Layer 7 of a small transformer language model trained on English Wikipedia (10 layers, counted from 0, width 96).
A neuron adds its activation times its output weights to the MLP's output. To switch it off is to set its activation to zero at one token and run the rest of the model.
A neuron's activation on a vector x is GELU(weights . x + bias), where the dot is the dot product.

Input weights of the MLP neurons that the questions are about. A number n stands for n times 0.0052.
n22 (bias -0.032): -56 35 6 16 25 -12 51 33 -12 -4 -46 -10 26 7 -13 -1 4 -32 23 4 19 -18 -40 13 -28 2 20 10 -24 -11 19 -14 23 28 9 13 -9 -19 -20 4 0 7 -17 -15 -6 -26 -13 2 -17 22 -26 19 -16 9 -47 -9 -5 -9 -12 -38 -6 -23 -9 22 18 17 4 -2 -11 -44 3 -27 -14 10 34 -22 -9 32 -1 -25 15 -16 38 -28 9 21 27 43 2 -24 26 -6 3 13 6 23
n30 (bias -0.034): 19 34 2 9 -7 -10 -6 -28 -34 -6 18 17 4 2 -13 4 -25 2 -23 -15 -5 2 9 4 -8 -11 29 1 27 9 -20 0 12 8 26 -26 -5 -37 3 -4 -28 38 -60 8 32 -15 -56 -5 26 -8 -39 27 42 -19 -10 30 10 6 53 -34 -11 10 5 -8 4 19 16 16 -19 17 27 -1 -16 -12 11 12 -8 -16 26 43 23 -16 -20 -24 -37 9 12 -1 -20 -4 -3 11 -3 -1 18 -6
n61 (bias -0.013): -9 -29 -13 14 6 -18 29 5 21 -14 14 -12 6 20 -4 4 5 -38 13 10 16 5 -7 5 -34 7 10 -9 1 -5 2 -1 -7 -39 20 -13 8 -16 -2 -12 -22 -2 -8 10 21 9 -16 -16 -32 14 -22 -3 -23 -33 -14 12 43 -23 -11 -40 -1 -2 12 43 36 -7 1 3 44 -2 20 9 -10 9 22 6 -43 -3 10 -32 4 7 -10 11 39 -20 -47 2 1 48 19 -24 14 9 26 -14
n86 (bias -0.039): -62 16 -37 -13 37 6 -15 2 7 -21 0 0 1 9 21 -18 14 -24 -21 25 -37 -22 -10 0 1 28 11 -21 -8 7 -20 -52 1 -14 32 -1 -14 18 44 -3 0 -20 34 -35 31 -45 1 -17 1 -3 -2 -17 10 -23 -28 15 17 -8 -16 -41 15 19 -9 32 32 -17 -33 -34 8 14 -17 -20 11 -13 5 36 3 8 15 -22 -7 38 -54 8 1 -51 41 40 18 -16 3 34 12 94 3 -21
n103 (bias -0.016): -7 -26 27 30 -33 15 6 -8 -29 8 15 -24 6 -11 -28 29 -4 23 7 4 -2 1 11 -18 -15 30 15 -22 17 -11 -28 -5 19 2 40 -46 -11 8 14 -4 -2 -6 15 16 32 -5 -17 2 25 4 -19 -2 11 0 -17 50 -25 -4 -8 5 -35 -17 16 0 5 -9 18 28 32 -8 -5 32 -57 -24 19 -8 6 18 4 -23 8 -24 -5 25 -41 2 -20 9 23 18 -15 -7 -40 -8 -39 15
n116 (bias -0.039): -11 16 11 -1 10 9 4 -34 -29 21 15 -47 22 27 20 -35 30 -23 -17 33 27 -15 -24 -4 12 26 1 28 -16 21 -6 -46 4 5 28 -1 21 -2 -10 6 -11 29 4 -37 15 3 -13 -9 11 -16 2 51 38 -11 -3 -16 41 -15 -25 -62 0 -14 -56 29 7 -1 -18 -26 32 -10 -33 -14 6 39 44 4 -7 -11 2 -10 -5 -42 23 4 -17 14 47 -4 24 32 15 -39 -7 -14 -25 -30
n138 (bias -0.032): -28 12 -2 -26 -22 9 21 48 25 -33 -26 11 -12 55 -3 -38 -14 -3 7 13 12 5 -7 16 2 7 19 1 44 -25 -9 -32 14 12 29 0 -28 26 28 18 27 2 21 -6 21 -2 -28 6 -5 13 -16 -4 -6 -76 24 29 -37 -6 39 53 -4 0 -20 51 -31 -5 -6 10 5 3 -15 13 1 -3 -29 -5 -35 19 46 -16 -70 -1 -33 12 -35 -26 18 9 24 -39 21 25 -16 -24 -24 -10
n151 (bias -0.029): -6 38 -22 1 -31 -1 15 -23 -12 1 7 26 -7 -12 18 34 -53 7 -21 -9 5 7 32 4 -7 4 13 -27 -7 14 -41 16 -31 -3 23 -8 20 -18 -10 1 2 11 6 -14 20 25 -34 2 -22 29 28 12 -5 -11 -38 -21 -4 34 2 -3 -22 0 -15 -15 -1 30 26 20 35 -1 -20 49 4 -21 17 17 -27 23 26 7 3 1 -6 11 2 -16 23 23 -40 -19 -4 19 -28 -11 1 18
n193 (bias -0.023): -1 -47 -32 -41 49 13 -3 40 -31 7 -36 -3 37 -9 -25 -3 21 -28 -2 -27 13 -13 5 21 -17 15 -20 3 6 5 27 -5 38 -7 -16 9 -33 5 7 11 30 -10 8 -19 14 -25 29 4 -14 -15 -1 18 37 1 -45 3 -5 -56 3 6 12 21 28 -20 37 -9 -2 -17 -13 -4 10 17 4 5 1 39 24 -7 6 -22 -34 -20 -17 12 19 -21 4 0 10 -26 27 16 -9 -22 19 -36
n196 (bias -0.044): -1 17 -10 -4 33 -15 19 25 -10 -3 -9 -39 -8 3 -8 34 15 -17 11 -30 40 -17 22 -13 16 -8 51 3 13 -4 3 10 -12 -1 -3 14 -3 26 11 10 21 1 -6 -19 30 23 -38 5 15 6 -47 13 1 -9 0 -24 25 -69 62 18 9 3 -24 4 -20 -5 -24 -28 -18 15 -21 -9 -21 53 -54 0 13 -7 38 22 -11 -20 -23 -28 1 5 52 -8 18 -9 14 -6 4 5 -62 -11
n219 (bias -0.029): 7 19 6 2 15 -19 10 25 4 16 -53 -27 12 15 15 7 -2 5 -64 34 -16 -7 -33 -7 31 3 -30 -20 -37 -31 17 -3 12 -5 18 -45 -15 -12 6 1 -8 18 24 -7 23 3 23 -26 -16 -1 6 39 -18 6 -30 16 13 -2 -36 8 25 14 2 18 -17 6 33 -17 3 -10 -14 30 26 -24 -4 -29 -1 42 31 -2 8 15 -13 27 -9 -29 3 21 12 14 -13 -16 -18 -33 -3 -17
n225 (bias -0.033): 14 -6 24 22 0 -36 0 16 -5 7 15 -24 -30 12 29 17 -12 -24 8 15 -2 -1 -16 36 -10 -12 30 10 14 -1 11 -16 37 -19 -12 -22 14 50 -44 2 24 45 1 -6 8 -62 -2 -19 13 17 -7 17 -8 35 -16 0 25 5 -8 41 14 31 1 10 -31 37 -6 3 -13 29 -11 6 22 6 -14 21 7 -5 -1 20 -9 -26 9 4 -20 -45 -22 5 10 -5 -10 -25 -16 25 -78 24
n227 (bias -0.050): -48 4 21 -30 3 -24 36 9 10 19 14 -14 -1 1 14 -7 -10 -3 -7 -7 -8 16 -23 -4 -17 -5 33 1 -4 3 -15 -17 12 -10 17 -4 -7 37 -24 8 -21 43 -11 20 23 0 -21 8 -11 -12 -11 36 51 -2 -25 27 -11 -36 2 -48 46 10 9 -12 -47 25 -3 6 -8 8 -23 20 13 -4 -40 24 -13 -17 47 -25 18 -16 -3 46 -25 -28 -1 48 4 -5 -14 -22 -50 21 -3 -21
n256 (bias -0.019): -8 6 22 26 -3 -27 -7 9 -13 -13 -17 -25 -6 -12 50 1 -35 -26 3 29 6 -37 -37 -1 34 11 24 -5 29 -7 -20 -17 -6 2 24 -53 26 13 -28 3 -21 4 32 -11 -15 6 5 -32 -17 -27 11 -23 10 -20 10 -10 10 21 4 -31 57 4 33 8 -61 -7 -4 -37 -20 7 -27 -16 3 -26 17 15 18 -4 -10 -30 34 20 29 29 -5 -11 21 8 48 -10 -14 16 -3 5 -20 13
n349 (bias -0.051): 13 -16 18 -34 33 -18 -33 24 -37 -14 -31 -14 -19 17 -11 -2 17 -31 1 30 8 -5 20 9 37 -10 23 -19 37 -14 -36 -5 66 13 -12 -44 24 2 5 19 -4 4 -1 -3 27 -63 -4 -13 14 38 -51 18 29 5 -25 5 38 -24 19 -25 74 25 -35 6 -52 27 7 -2 9 21 -37 15 5 34 14 16 26 -16 -4 -25 0 -39 -18 0 -2 -1 25 9 28 -10 15 -5 5 -17 -42 -10
n379 (bias -0.030): 11 31 29 -9 -5 -24 5 2 -24 9 22 -58 -24 -1 13 -40 -5 22 -3 28 11 -14 -24 5 20 14 28 4 31 5 -21 13 21 -24 27 -32 -11 -4 10 8 -25 20 1 -26 47 19 -15 -15 -11 -43 -27 47 10 8 6 15 25 6 11 -7 -3 -7 -20 19 -13 15 8 -17 36 -20 -6 -7 1 13 16 -11 -21 2 13 -47 -27 -12 24 18 20 9 -23 14 -17 -33 -6 -26 -3 -20 35 -23

Output weights of the MLP neurons that the questions are about. A number n stands for n times 0.0044.
n22: 14 -38 -22 10 19 42 29 16 -3 -46 -6 -13 27 -9 -20 -52 -32 26 -2 -72 5 -2 -2 -26 45 8 13 -30 -20 4 -20 -4 46 -23 -25 -13 -14 -45 32 29 -9 -7 36 -37 17 -2 -9 -1 7 -7 40 -19 7 46 -7 -2 11 12 10 10 47 -70 4 -10 -4 -11 -37 -11 17 -1 21 15 5 6 38 -28 -12 -48 16 1 13 23 7 -22 -30 5 34 4 2 43 13 8 39 9 25 16
n30: -8 12 -15 -6 1 -13 18 4 -1 15 -49 26 10 41 -30 24 17 28 -10 5 34 -23 -25 4 0 -50 5 -38 10 10 16 -10 -29 -2 9 22 2 16 -30 -73 9 11 18 -20 3 15 17 24 2 -30 6 9 -15 -2 -18 -11 33 4 21 31 -31 10 -30 -8 8 15 -6 -13 15 50 19 33 -13 -5 -1 25 -6 -15 19 5 -16 23 32 14 -20 -11 6 5 -28 -7 11 -33 -32 1 -23 -1
n61: -6 48 19 19 -48 -1 -15 -11 -45 20 -17 33 -2 -8 -41 23 -1 6 -1 -23 10 -13 18 -4 2 12 -48 5 -61 -37 -41 13 -24 -29 -16 19 -8 12 6 -12 -34 4 -21 33 11 -5 15 -3 45 -6 27 -3 7 6 23 -19 -47 14 -12 4 -1 14 17 15 29 -8 32 -1 -18 32 -8 25 -6 13 7 42 8 -16 45 46 8 -23 -6 -4 1 -57 12 8 19 -9 -10 -11 -8 14 -13 30
n86: -15 17 -37 -16 14 50 -2 32 -63 -33 -11 32 -12 42 13 -10 -27 -20 10 14 32 -45 19 -43 36 -12 -29 -41 -36 5 12 15 19 -45 -39 38 8 67 -33 2 -44 -8 -7 -12 6 -12 24 -5 13 -10 31 -57 8 35 74 2 25 -6 42 40 -8 39 -52 7 58 5 0 -25 28 -51 -36 -56 16 -21 5 -22 43 1 22 23 -32 11 -53 -4 -12 -53 -17 14 3 8 -5 18 62 28 -7 -23
n103: 26 7 -22 -19 0 -33 -8 42 6 28 35 32 -47 15 -60 -14 3 12 -37 -35 -29 14 7 7 13 32 -10 28 -24 -30 -18 -2 1 -4 39 -13 -47 -21 -38 -28 3 3 -19 10 -1 -43 7 -4 10 -11 31 -26 11 -28 15 -42 9 -4 14 -41 7 15 -9 17 36 15 17 -32 -30 9 22 8 52 -1 19 2 -14 -2 -5 21 26 -1 34 15 -14 -5 42 26 -3 -5 17 38 14 -30 -1 -18
n116: -15 54 18 49 10 10 20 -20 -34 72 -18 2 3 2 2 31 33 -30 2 24 53 -12 -20 34 14 -10 -4 -33 4 -16 10 19 29 5 1 21 5 -48 -17 -3 7 -20 -6 4 18 24 9 23 3 -30 -25 -2 19 54 60 2 -4 33 -30 19 16 -36 -31 40 -13 -1 -1 15 -14 -27 5 -7 -33 -37 -4 -32 -3 -3 -10 -55 -42 -54 -23 -29 -17 30 -1 -25 -2 -11 45 -10 41 -36 -4 -46
n138: -2 -5 -5 13 41 -49 -5 -40 -20 60 -42 43 -54 -12 -30 19 10 0 -23 59 -21 -21 35 -9 10 22 -5 -24 -46 13 39 13 19 -20 -6 12 -11 -4 -10 57 6 -35 36 82 -3 22 41 -15 6 20 6 -7 8 35 -42 -38 -18 -11 -13 -6 -8 -17 44 5 -21 7 -22 -52 -13 19 -42 7 -2 -9 -7 24 72 -18 -22 9 52 -9 -44 -21 15 -30 44 -10 25 22 -12 6 -21 -8 -15 10
n151: -12 -43 2 15 21 8 28 7 36 48 3 -11 -48 -21 14 18 32 2 24 29 7 9 -13 18 -11 -26 7 21 26 -17 18 -7 10 10 11 1 5 -28 -6 -78 -26 1 14 -12 33 13 -10 -30 19 -42 -34 -1 -10 12 0 -10 -12 14 39 -13 25 -22 20 -6 10 -9 -4 5 -10 26 17 23 -4 -12 -16 -13 23 -20 7 -33 15 -18 -14 -11 18 -1 30 5 -2 -7 -18 -38 15 -28 -9 4
n193: 3 10 14 17 -14 21 23 -16 2 -49 1 -17 43 39 -27 -41 -29 -17 3 -15 38 24 5 -8 4 9 -27 -43 -20 -16 -9 -30 -5 -26 30 -4 25 -15 18 -36 13 10 -18 -27 -11 -6 -8 -12 41 -9 -11 14 -31 15 42 -36 20 87 41 -21 -35 -17 -13 -16 21 18 35 -1 -18 -13 -18 38 20 5 19 -41 -3 -9 42 -7 -10 63 11 6 1 4 -3 9 -30 5 -11 -25 -16 -7 -15 24
n196: 5 37 7 13 9 -60 14 -29 -31 32 27 -41 10 4 19 -11 4 -28 -55 6 -37 -1 49 -24 24 -34 22 13 10 -29 -17 5 -27 8 38 42 39 -22 -4 -19 28 6 -28 30 26 -47 -9 16 5 14 -4 -27 -5 -10 17 -24 10 22 -27 7 -3 -10 3 -14 22 -15 -13 -23 3 -12 44 9 -30 51 21 13 -54 10 1 24 16 7 -20 1 -7 33 -18 -1 -3 19 -28 10 -19 39 -2 -14
n219: -5 0 -19 12 -2 20 -20 28 35 -10 19 -18 40 0 3 -7 12 -45 -6 -62 4 23 -12 -17 -6 -18 7 -14 28 -18 -14 35 -1 -26 3 21 27 26 35 53 35 -38 -89 -20 41 70 -30 18 -21 -6 7 -43 38 -49 -20 -64 6 41 8 2 29 21 26 -16 22 -15 9 11 9 -11 -11 -7 -20 -9 2 9 -40 -20 27 36 -9 -5 -8 -24 -26 56 -12 -32 -4 -7 17 -12 -18 -1 46 -17
n225: 14 15 0 14 1 35 -3 17 12 -19 44 7 10 -38 -23 47 -68 43 5 -14 -9 -45 -16 24 7 80 18 -4 -18 -18 20 -29 -17 -13 13 -1 37 32 35 95 -43 -31 -49 20 -29 9 23 -24 2 -23 17 18 5 27 -2 -44 10 -33 -7 -35 -20 -4 9 -25 -15 -1 -20 20 29 -16 -37 1 28 -12 -13 -1 -14 -36 7 37 -16 39 8 -7 -27 21 22 -22 1 -20 -7 -11 44 2 29 -18
n227: 11 20 -16 16 -14 25 8 24 7 55 39 -46 9 -38 1 51 -59 4 -7 -4 -19 39 -17 -40 32 18 23 3 -9 -40 -2 19 -8 -17 6 -29 -21 -29 -7 -28 -30 -60 -8 -16 -26 -8 -17 28 -9 30 -17 9 49 -13 -14 31 21 -22 41 2 5 -16 -28 19 22 24 23 19 2 6 -30 -17 46 -4 2 -1 16 -4 -13 -22 45 13 -14 44 -22 -35 -49 10 60 -17 -25 7 -34 -17 49 2
n256: 51 -15 -55 6 -32 7 -26 6 19 8 30 -17 -3 15 -10 14 -19 -7 7 -7 3 40 28 17 -37 33 -2 -51 -40 13 3 -16 19 -31 15 34 16 2 41 14 3 -10 -45 -16 58 -22 43 -4 -25 32 -9 28 9 59 19 -61 -25 8 12 -20 -25 2 -41 -2 9 28 13 13 -25 -9 -9 28 35 -16 -16 15 14 -1 -39 -24 -3 -13 -39 -5 -22 -20 -6 -17 -38 13 14 9 38 43 6 -39
n349: 4 16 -19 6 4 -15 49 -28 26 1 -50 19 35 7 2 40 -21 -43 -23 -17 5 3 -32 1 31 -42 13 -7 20 -7 50 13 -21 36 3 -4 -17 -4 -11 84 -17 37 4 35 9 39 36 15 -18 -70 2 -51 -26 16 0 -2 -25 35 4 8 4 -24 24 -24 -25 8 -1 10 17 -13 -43 11 -3 -48 35 -2 -41 90 -18 10 -7 -14 21 -16 4 7 -15 -5 11 2 4 3 -26 -22 9 -17
n379: 32 -29 14 16 4 8 12 18 18 10 -34 18 56 6 24 29 -5 -7 15 4 47 30 24 -18 -7 27 -50 15 -51 -32 3 -3 19 -4 6 23 -39 -35 -1 17 3 -49 -14 -2 12 -14 27 -7 -13 56 22 -35 -2 5 -14 -68 -18 -11 10 -44 -10 6 -16 -5 8 -4 25 -41 -31 29 -13 -26 13 -46 -17 2 41 3 -26 49 29 -66 18 18 -15 17 12 -10 19 58 -22 -34 -17 33 41 -17

Each question names a token from some text and the token that comes next. It shows the vector x that enters the MLP there. A number n stands for n times 0.073.

Then comes g, the gradient of the next token's log-probability with respect to the MLP's output, scaled to length 1. A neuron's effect is roughly proportional to its activation times (output weights . g). A number n stands for n times 0.0042.

"ad", then " "
x: 6 -11 19 -3 3 -8 9 -6 14 -16 7 -13 18 -15 39 13 -14 14 29 -16 -4 37 12 9 -26 -35 -10 30 -10 15 -3 -8 16 14 -18 -14 21 16 22 -25 -9 -15 3 30 -4 0 -2 19 -21 -5 -4 12 4 16 -14 8 -16 4 -31 18 -27 -38 5 1 15 -45 5 43 -3 -2 -11 -18 -1 15 7 -11 -17 8 -27 -6 27 14 -1 19 -22 0 22 -34 -18 13 -23 2 8 -9 6 9
g: 4 7 -11 -13 23 -49 -10 16 -3 60 37 40 -16 49 -18 10 -5 -32 -22 -3 15 -3 26 -37 -16 -77 -9 6 12 -1 0 6 -3 14 -7 31 30 -21 10 15 -25 14 1 -14 2 -30 -10 -61 8 22 12 34 7 23 -6 -29 2 -23 17 -43 37 36 3 -33 -6 13 7 -15 17 -43 1 27 -31 -43 -8 -9 -21 30 -33 9 5 2 -38 1 41 -9 15 38 0 25 21 0 4 5 -4 -1
Which neuron, switched off, lowers the next token's probability most? n103

" and", then " Pla"
x: 15 4 1 -10 5 6 7 -5 -24 35 -10 -4 -5 -2 26 -1 39 -24 -14 12 -11 -13 -1 -24 -2 -78 5 6 -5 4 -3 1 -8 46 11 20 -3 -5 21 -54 0 -3 -14 12 -6 9 1 -9 -27 15 -6 5 21 -18 4 9 -12 2 2 6 10 16 6 -16 -6 -8 -1 14 6 24 0 5 -2 -18 18 -8 18 -3 -7 6 -9 6 -6 2 -8 12 -9 18 10 -3 -15 6 6 -17 13 -11
g: 0 -29 9 22 3 -17 19 37 4 30 41 -16 -1 -36 -7 18 -9 -5 -55 12 20 19 2 -11 36 16 -36 -22 6 -65 -31 43 -9 6 1 -10 -28 18 -22 13 18 -24 21 -9 1 -46 -1 -3 -5 -1 -18 18 16 16 7 34 -29 13 -29 9 39 32 -46 16 -22 43 -17 43 11 29 0 -18 48 8 -41 10 14 -33 17 -26 -20 16 -1 10 -2 15 -44 5 14 8 -19 -51 -23 12 5 17
Which neuron, switched off, raises the next token's probability most? n349

"il", then "la"
x: 10 8 0 20 -8 2 -11 -24 39 -21 22 19 5 14 -16 1 42 24 -15 2 -37 19 -33 -8 16 10 -22 13 -15 -5 -31 11 2 21 8 -8 -22 -19 -10 -16 -7 -5 -1 48 3 -8 46 14 15 0 -18 -5 -10 -2 24 6 -2 9 -15 -12 8 -15 10 2 17 6 15 20 4 5 2 26 22 -32 -27 -39 -9 -10 -10 17 25 -5 -2 -17 1 -23 -10 -24 -14 11 0 -19 -11 -12 7 0
g: -16 -69 -33 14 61 20 21 -24 10 5 37 -39 11 -11 0 41 -16 -13 15 -32 -40 34 24 -29 18 7 -32 -13 24 -40 0 5 -16 1 19 56 7 -16 -27 -11 41 -5 -33 16 -31 8 -5 31 -2 13 47 -8 -14 12 40 -14 2 -13 -18 -14 -9 2 -15 18 -38 10 -13 8 -17 -1 -3 15 15 18 -9 -18 11 -11 43 34 -6 -3 19 -9 -10 7 16 -26 59 -8 20 -7 -3 -28 -35 -29
Which neuron, switched off, lowers the next token's probability most? n219

" U", then "S"
x: -9 13 -17 20 -12 -6 -3 -17 4 7 29 10 11 -6 -24 19 48 13 8 -5 13 6 10 -9 -12 -13 0 8 -9 4 7 -2 0 0 -6 22 31 -20 1 -64 -4 -7 -25 -12 8 9 -9 43 -20 -10 0 9 -4 29 19 -33 -9 -7 3 13 -14 -13 -29 4 -7 -22 -16 -17 -8 -4 18 -15 -19 0 -31 17 -2 2 3 7 8 21 -11 -7 -11 12 -1 24 21 1 27 -21 -1 6 25 11
g: -24 -7 23 -51 12 -3 35 5 -3 35 12 13 19 7 -4 -7 -18 -28 -22 7 42 -20 34 0 28 49 13 13 -19 -19 -12 -17 -34 4 -2 3 14 -5 -48 18 2 25 -26 -20 22 -8 -5 48 -22 -5 -21 27 -18 29 -24 6 -20 57 21 0 -10 -8 -47 16 15 6 0 3 -31 42 -29 -19 -13 -6 -8 -3 -2 -17 27 -17 27 -62 -17 5 42 4 25 1 13 -6 -62 2 -47 23 26 17
Which neuron, switched off, lowers the next token's probability most? n196

" the", then " single"
x: -2 -4 -2 -10 11 -11 -7 -7 -4 65 6 -17 -10 12 28 2 5 3 2 1 4 4 4 0 -8 -61 6 9 -1 5 -5 14 7 18 1 -4 6 11 7 -82 3 -6 3 11 9 -7 -2 5 1 9 -4 -2 4 1 -11 -15 -7 8 0 2 0 11 -7 -8 -12 4 -3 -14 2 19 -22 10 5 -9 31 -7 0 4 -31 -8 -18 6 6 -7 15 14 -9 7 2 -11 17 3 9 4 6 -2
g: 28 13 33 -27 -16 -11 6 6 -26 -4 -6 15 11 22 45 -8 -14 7 -46 8 56 18 22 14 -33 -18 12 -1 -16 -17 7 -1 -20 -27 22 23 29 16 19 2 3 50 -67 23 20 17 -3 -60 -27 -38 8 -3 3 -35 0 -13 -6 24 -3 19 21 -49 0 9 -12 -23 45 3 32 -37 -21 -1 34 4 -43 -5 -14 -20 7 6 -45 1 12 -28 -15 23 -28 19 23 36 22 -29 22 -2 15 -15
Which two neurons, each switched off alone, lower its probability most, in order? n349, n225

"ent", then "s"
x: 10 17 8 -8 4 9 -23 -7 5 19 -15 11 -8 -3 -16 -10 -25 4 23 10 6 21 17 -5 -12 -41 6 22 -3 3 -18 17 11 8 -4 16 20 -11 18 -42 5 32 15 -13 10 39 23 18 -21 -1 -1 -21 1 -13 2 20 11 1 -22 17 6 -35 -5 9 47 -8 10 -2 -8 -15 -22 1 10 -15 -12 0 -11 -2 -13 17 23 2 17 -9 -10 -11 -18 1 -39 6 -2 -43 17 31 -12 -14
g: -58 23 -21 43 -11 39 2 -25 53 -9 34 -29 12 -61 -9 -26 -6 14 23 -2 0 2 21 -11 9 -2 16 3 -32 -43 -21 -17 -16 16 3 -52 -34 9 5 7 -14 22 21 7 -9 -9 -17 42 7 -13 4 10 -51 -8 41 -33 25 74 28 19 12 8 5 30 5 0 6 10 14 -23 -4 3 -10 3 30 -2 -20 0 -14 -15 -8 38 -65 -19 18 12 23 16 -13 3 5 -27 5 -14 0 -3
Which neuron, switched off, lowers the next token's probability most? n151

"r", then "ba"
x: 5 -25 -35 34 5 11 12 5 17 3 49 8 10 -7 4 -8 -1 -7 16 5 -10 -1 0 29 14 1 28 -9 -12 -6 17 8 21 12 -20 -1 -2 -17 16 -76 -11 -5 10 30 1 29 1 21 -2 0 27 -1 -20 -4 -5 18 -22 -15 6 -6 -12 -6 -2 7 11 -5 -26 -12 -17 -22 17 -3 5 -7 3 -10 10 -17 -9 12 -11 21 -8 -11 2 7 10 -9 -3 -30 -24 23 -11 3 -2 -9
g: 0 -31 25 7 3 -18 11 -45 12 -21 21 -10 -11 34 12 65 -13 -11 -22 -29 15 -19 11 -24 38 11 0 -20 23 -15 24 -14 -18 11 1 -37 24 9 -15 -21 39 -24 -4 11 -13 -11 11 -3 -69 -9 25 16 7 -17 -21 -17 10 11 -59 -3 -12 14 6 -20 27 35 34 -11 -9 -23 35 14 -41 40 -15 14 -6 -21 2 20 -4 -24 -32 12 -16 -3 42 34 -49 21 -2 -23 42 29 38 12
Which neuron, switched off, raises the next token's probability most? n196

"m", then "el"
x: 14 -3 2 42 -23 27 -22 14 21 -6 23 5 -28 -7 -11 13 -7 23 -16 8 12 -7 -4 10 7 -1 2 19 15 6 6 3 -1 5 -2 -3 -10 -20 17 -44 -6 -6 -9 49 -35 26 2 -14 15 2 36 -23 0 -14 5 7 5 -12 -14 -19 -11 12 7 0 -4 -7 -35 7 -47 10 20 -21 19 2 17 -14 -12 -14 17 -5 32 7 2 -14 31 3 15 1 12 -30 -24 8 -2 -14 -25 -3
g: 23 -23 -1 3 -36 -14 19 43 11 -24 -21 14 29 24 -25 17 -42 7 22 -41 21 -18 35 -23 -9 48 -60 -13 -21 23 -3 2 27 -34 -21 -6 25 -18 -21 13 -6 -13 9 43 30 -4 -10 25 -5 64 9 -34 49 -20 2 14 -6 2 45 -10 -7 25 48 -21 -12 6 12 -25 18 19 -4 -33 -28 -12 -38 -9 19 -17 22 -4 1 -54 -5 -24 4 18 -19 7 -22 -17 -3 7 34 14 -11 -3
Which neuron, switched off, lowers the next token's probability most? n256

" his", then " m"
x: -5 -17 -12 -9 1 -7 -14 7 -2 44 -1 -9 -19 34 12 -13 9 3 27 -6 0 -5 8 19 -12 -70 -8 7 6 12 4 25 11 3 6 14 3 15 8 -68 -8 -8 8 2 -6 23 -8 26 11 13 -13 9 9 18 -10 -7 -8 5 3 -18 -1 7 13 -8 -5 17 -5 -17 12 3 -14 5 -27 11 15 -2 -7 -5 -40 6 5 0 9 -9 16 4 1 -3 -15 7 18 -11 6 0 -7 -7
g: -41 -12 44 9 -44 -9 -15 -35 -18 30 28 69 3 -17 0 62 33 -22 -9 3 -28 28 19 8 -31 -22 8 -11 30 20 9 6 -19 29 -3 -6 25 -20 7 -8 11 -22 3 3 -47 26 9 7 -8 -13 12 -25 10 4 -8 -18 1 -44 -64 -1 -5 -33 -40 39 25 13 14 -10 15 20 -15 26 -14 -5 8 -2 -16 7 -6 70 7 6 -23 7 46 3 -25 1 16 -20 -9 16 0 -24 -30 3
Which neuron, switched off, raises the next token's probability most? n22

"ja", then " Ra"
x: 35 -9 6 -1 -15 -11 -33 -1 3 10 -3 36 6 -1 -13 16 -21 26 -2 25 -15 36 22 -17 -23 -8 16 14 23 -8 -16 30 1 14 -9 -3 0 -31 20 -49 -17 3 -3 28 7 30 22 16 11 9 3 9 9 -14 27 -26 -15 -18 -9 3 -7 -34 3 -17 -9 7 8 11 7 -31 3 6 5 -24 -20 -5 9 6 5 -8 23 -7 -3 3 -53 4 -21 20 -11 -2 3 7 5 -4 1 -2
g: -25 -11 39 -22 -19 -3 5 17 32 44 56 -47 -31 -29 -4 13 17 1 -36 4 -23 13 -3 0 -1 -7 -9 20 3 -16 2 -10 -16 41 1 -10 -61 18 -20 -17 -12 -10 -25 -25 -11 -21 -13 -21 -5 47 -1 1 16 -8 -16 12 -68 38 23 -47 17 2 -31 -9 28 7 28 -5 46 -1 4 -19 -11 4 -36 -17 -15 27 -1 31 43 11 -15 22 -1 -10 -1 34 57 -1 13 -18 11 15 38 -4
Which two neurons, each switched off alone, lower its probability most, in order? n103, n151

" He", then "ck"
x: 33 6 -14 0 -4 -9 -1 -1 -6 29 -13 5 -10 2 17 19 30 -20 13 -26 -10 -27 6 -6 15 17 1 2 -6 -1 3 40 -21 14 -17 11 -14 -6 9 -70 7 -25 9 -11 16 30 -8 7 1 -12 -1 -2 17 0 0 0 -10 -20 -1 -5 24 -21 45 -15 0 13 1 -14 9 -11 8 -9 8 -3 2 -23 9 2 -29 -2 21 6 15 -22 3 18 -1 17 -16 -6 -5 3 15 -1 20 -37
g: 5 -16 -14 33 37 -7 9 -37 2 -17 15 -19 -14 60 24 -43 -32 11 -29 68 13 14 6 13 19 -2 30 -20 -13 14 -31 20 4 17 10 7 -18 -8 -39 -24 -22 -5 -12 14 -18 18 -73 12 50 10 -9 -2 2 6 31 -63 -8 5 -1 10 -36 0 4 13 -18 -29 12 -7 40 19 -11 24 -48 -22 -37 45 -28 11 14 -7 -5 2 -12 41 -17 25 -2 6 7 0 3 16 11 -23 -2 18
Which neuron, switched off, lowers the next token's probability most? n193

" U", then "K"
x: -8 16 -13 10 0 -16 1 -24 17 19 35 5 7 -2 -23 25 62 9 2 -6 10 -10 6 -5 -12 3 0 3 -13 -2 13 0 -2 14 -14 11 21 -22 -2 -72 11 1 -15 -10 12 6 0 22 -15 -9 5 1 -8 24 6 -33 6 -22 -2 17 -6 -9 -11 9 6 -14 -25 -7 -13 -16 14 -19 -9 8 -30 4 -2 4 0 1 6 10 -11 -14 -8 31 -6 3 28 18 18 -10 -6 -1 26 -10
g: 28 3 -31 20 -25 -22 -12 -52 21 -1 -2 -27 26 -24 24 -7 -5 -22 4 -14 24 -23 -36 -29 -32 8 9 4 3 19 -27 19 -26 17 45 22 -16 -24 43 23 13 -6 -38 -15 -38 -40 35 -43 -6 12 7 -14 41 -5 14 8 -23 -55 23 -24 -8 -34 -27 -3 -23 3 30 -13 58 -22 2 43 -8 19 -18 22 7 38 -1 -5 -10 47 12 12 -13 3 21 0 22 -10 31 -14 22 17 21 31
Which neuron, switched off, lowers the next token's probability most? n196

" E", then "d"
x: -2 48 4 26 22 9 -18 4 5 16 4 -6 6 -9 -19 2 26 4 -1 8 -3 11 -6 -10 4 7 3 22 -21 18 -7 8 -9 11 5 -1 17 0 -7 -80 -18 -39 -22 -6 -13 13 -5 19 -14 -18 -10 37 -2 16 11 -15 -10 -7 -20 -4 -8 -12 -6 7 2 12 -20 -9 9 -12 26 -14 11 7 11 -9 15 -22 -13 6 12 3 29 4 -19 13 28 -7 -17 1 -7 1 2 6 -1 -18
g: -29 14 32 47 18 3 49 17 8 -6 -18 -36 35 48 -27 -29 -1 -12 0 48 -14 28 -7 28 -38 -11 11 -3 41 -67 24 -31 0 3 2 4 -18 0 -27 18 5 -11 33 22 -13 30 -16 7 6 -33 -24 1 -6 -29 -10 7 -19 13 11 2 -7 -58 10 20 -14 -14 -14 9 12 -16 -22 -18 7 2 -10 3 -24 -16 -31 -12 20 -33 25 -21 15 -15 25 47 33 -4 48 12 -44 -28 29 4
Which neuron, switched off, lowers the next token's probability most? n116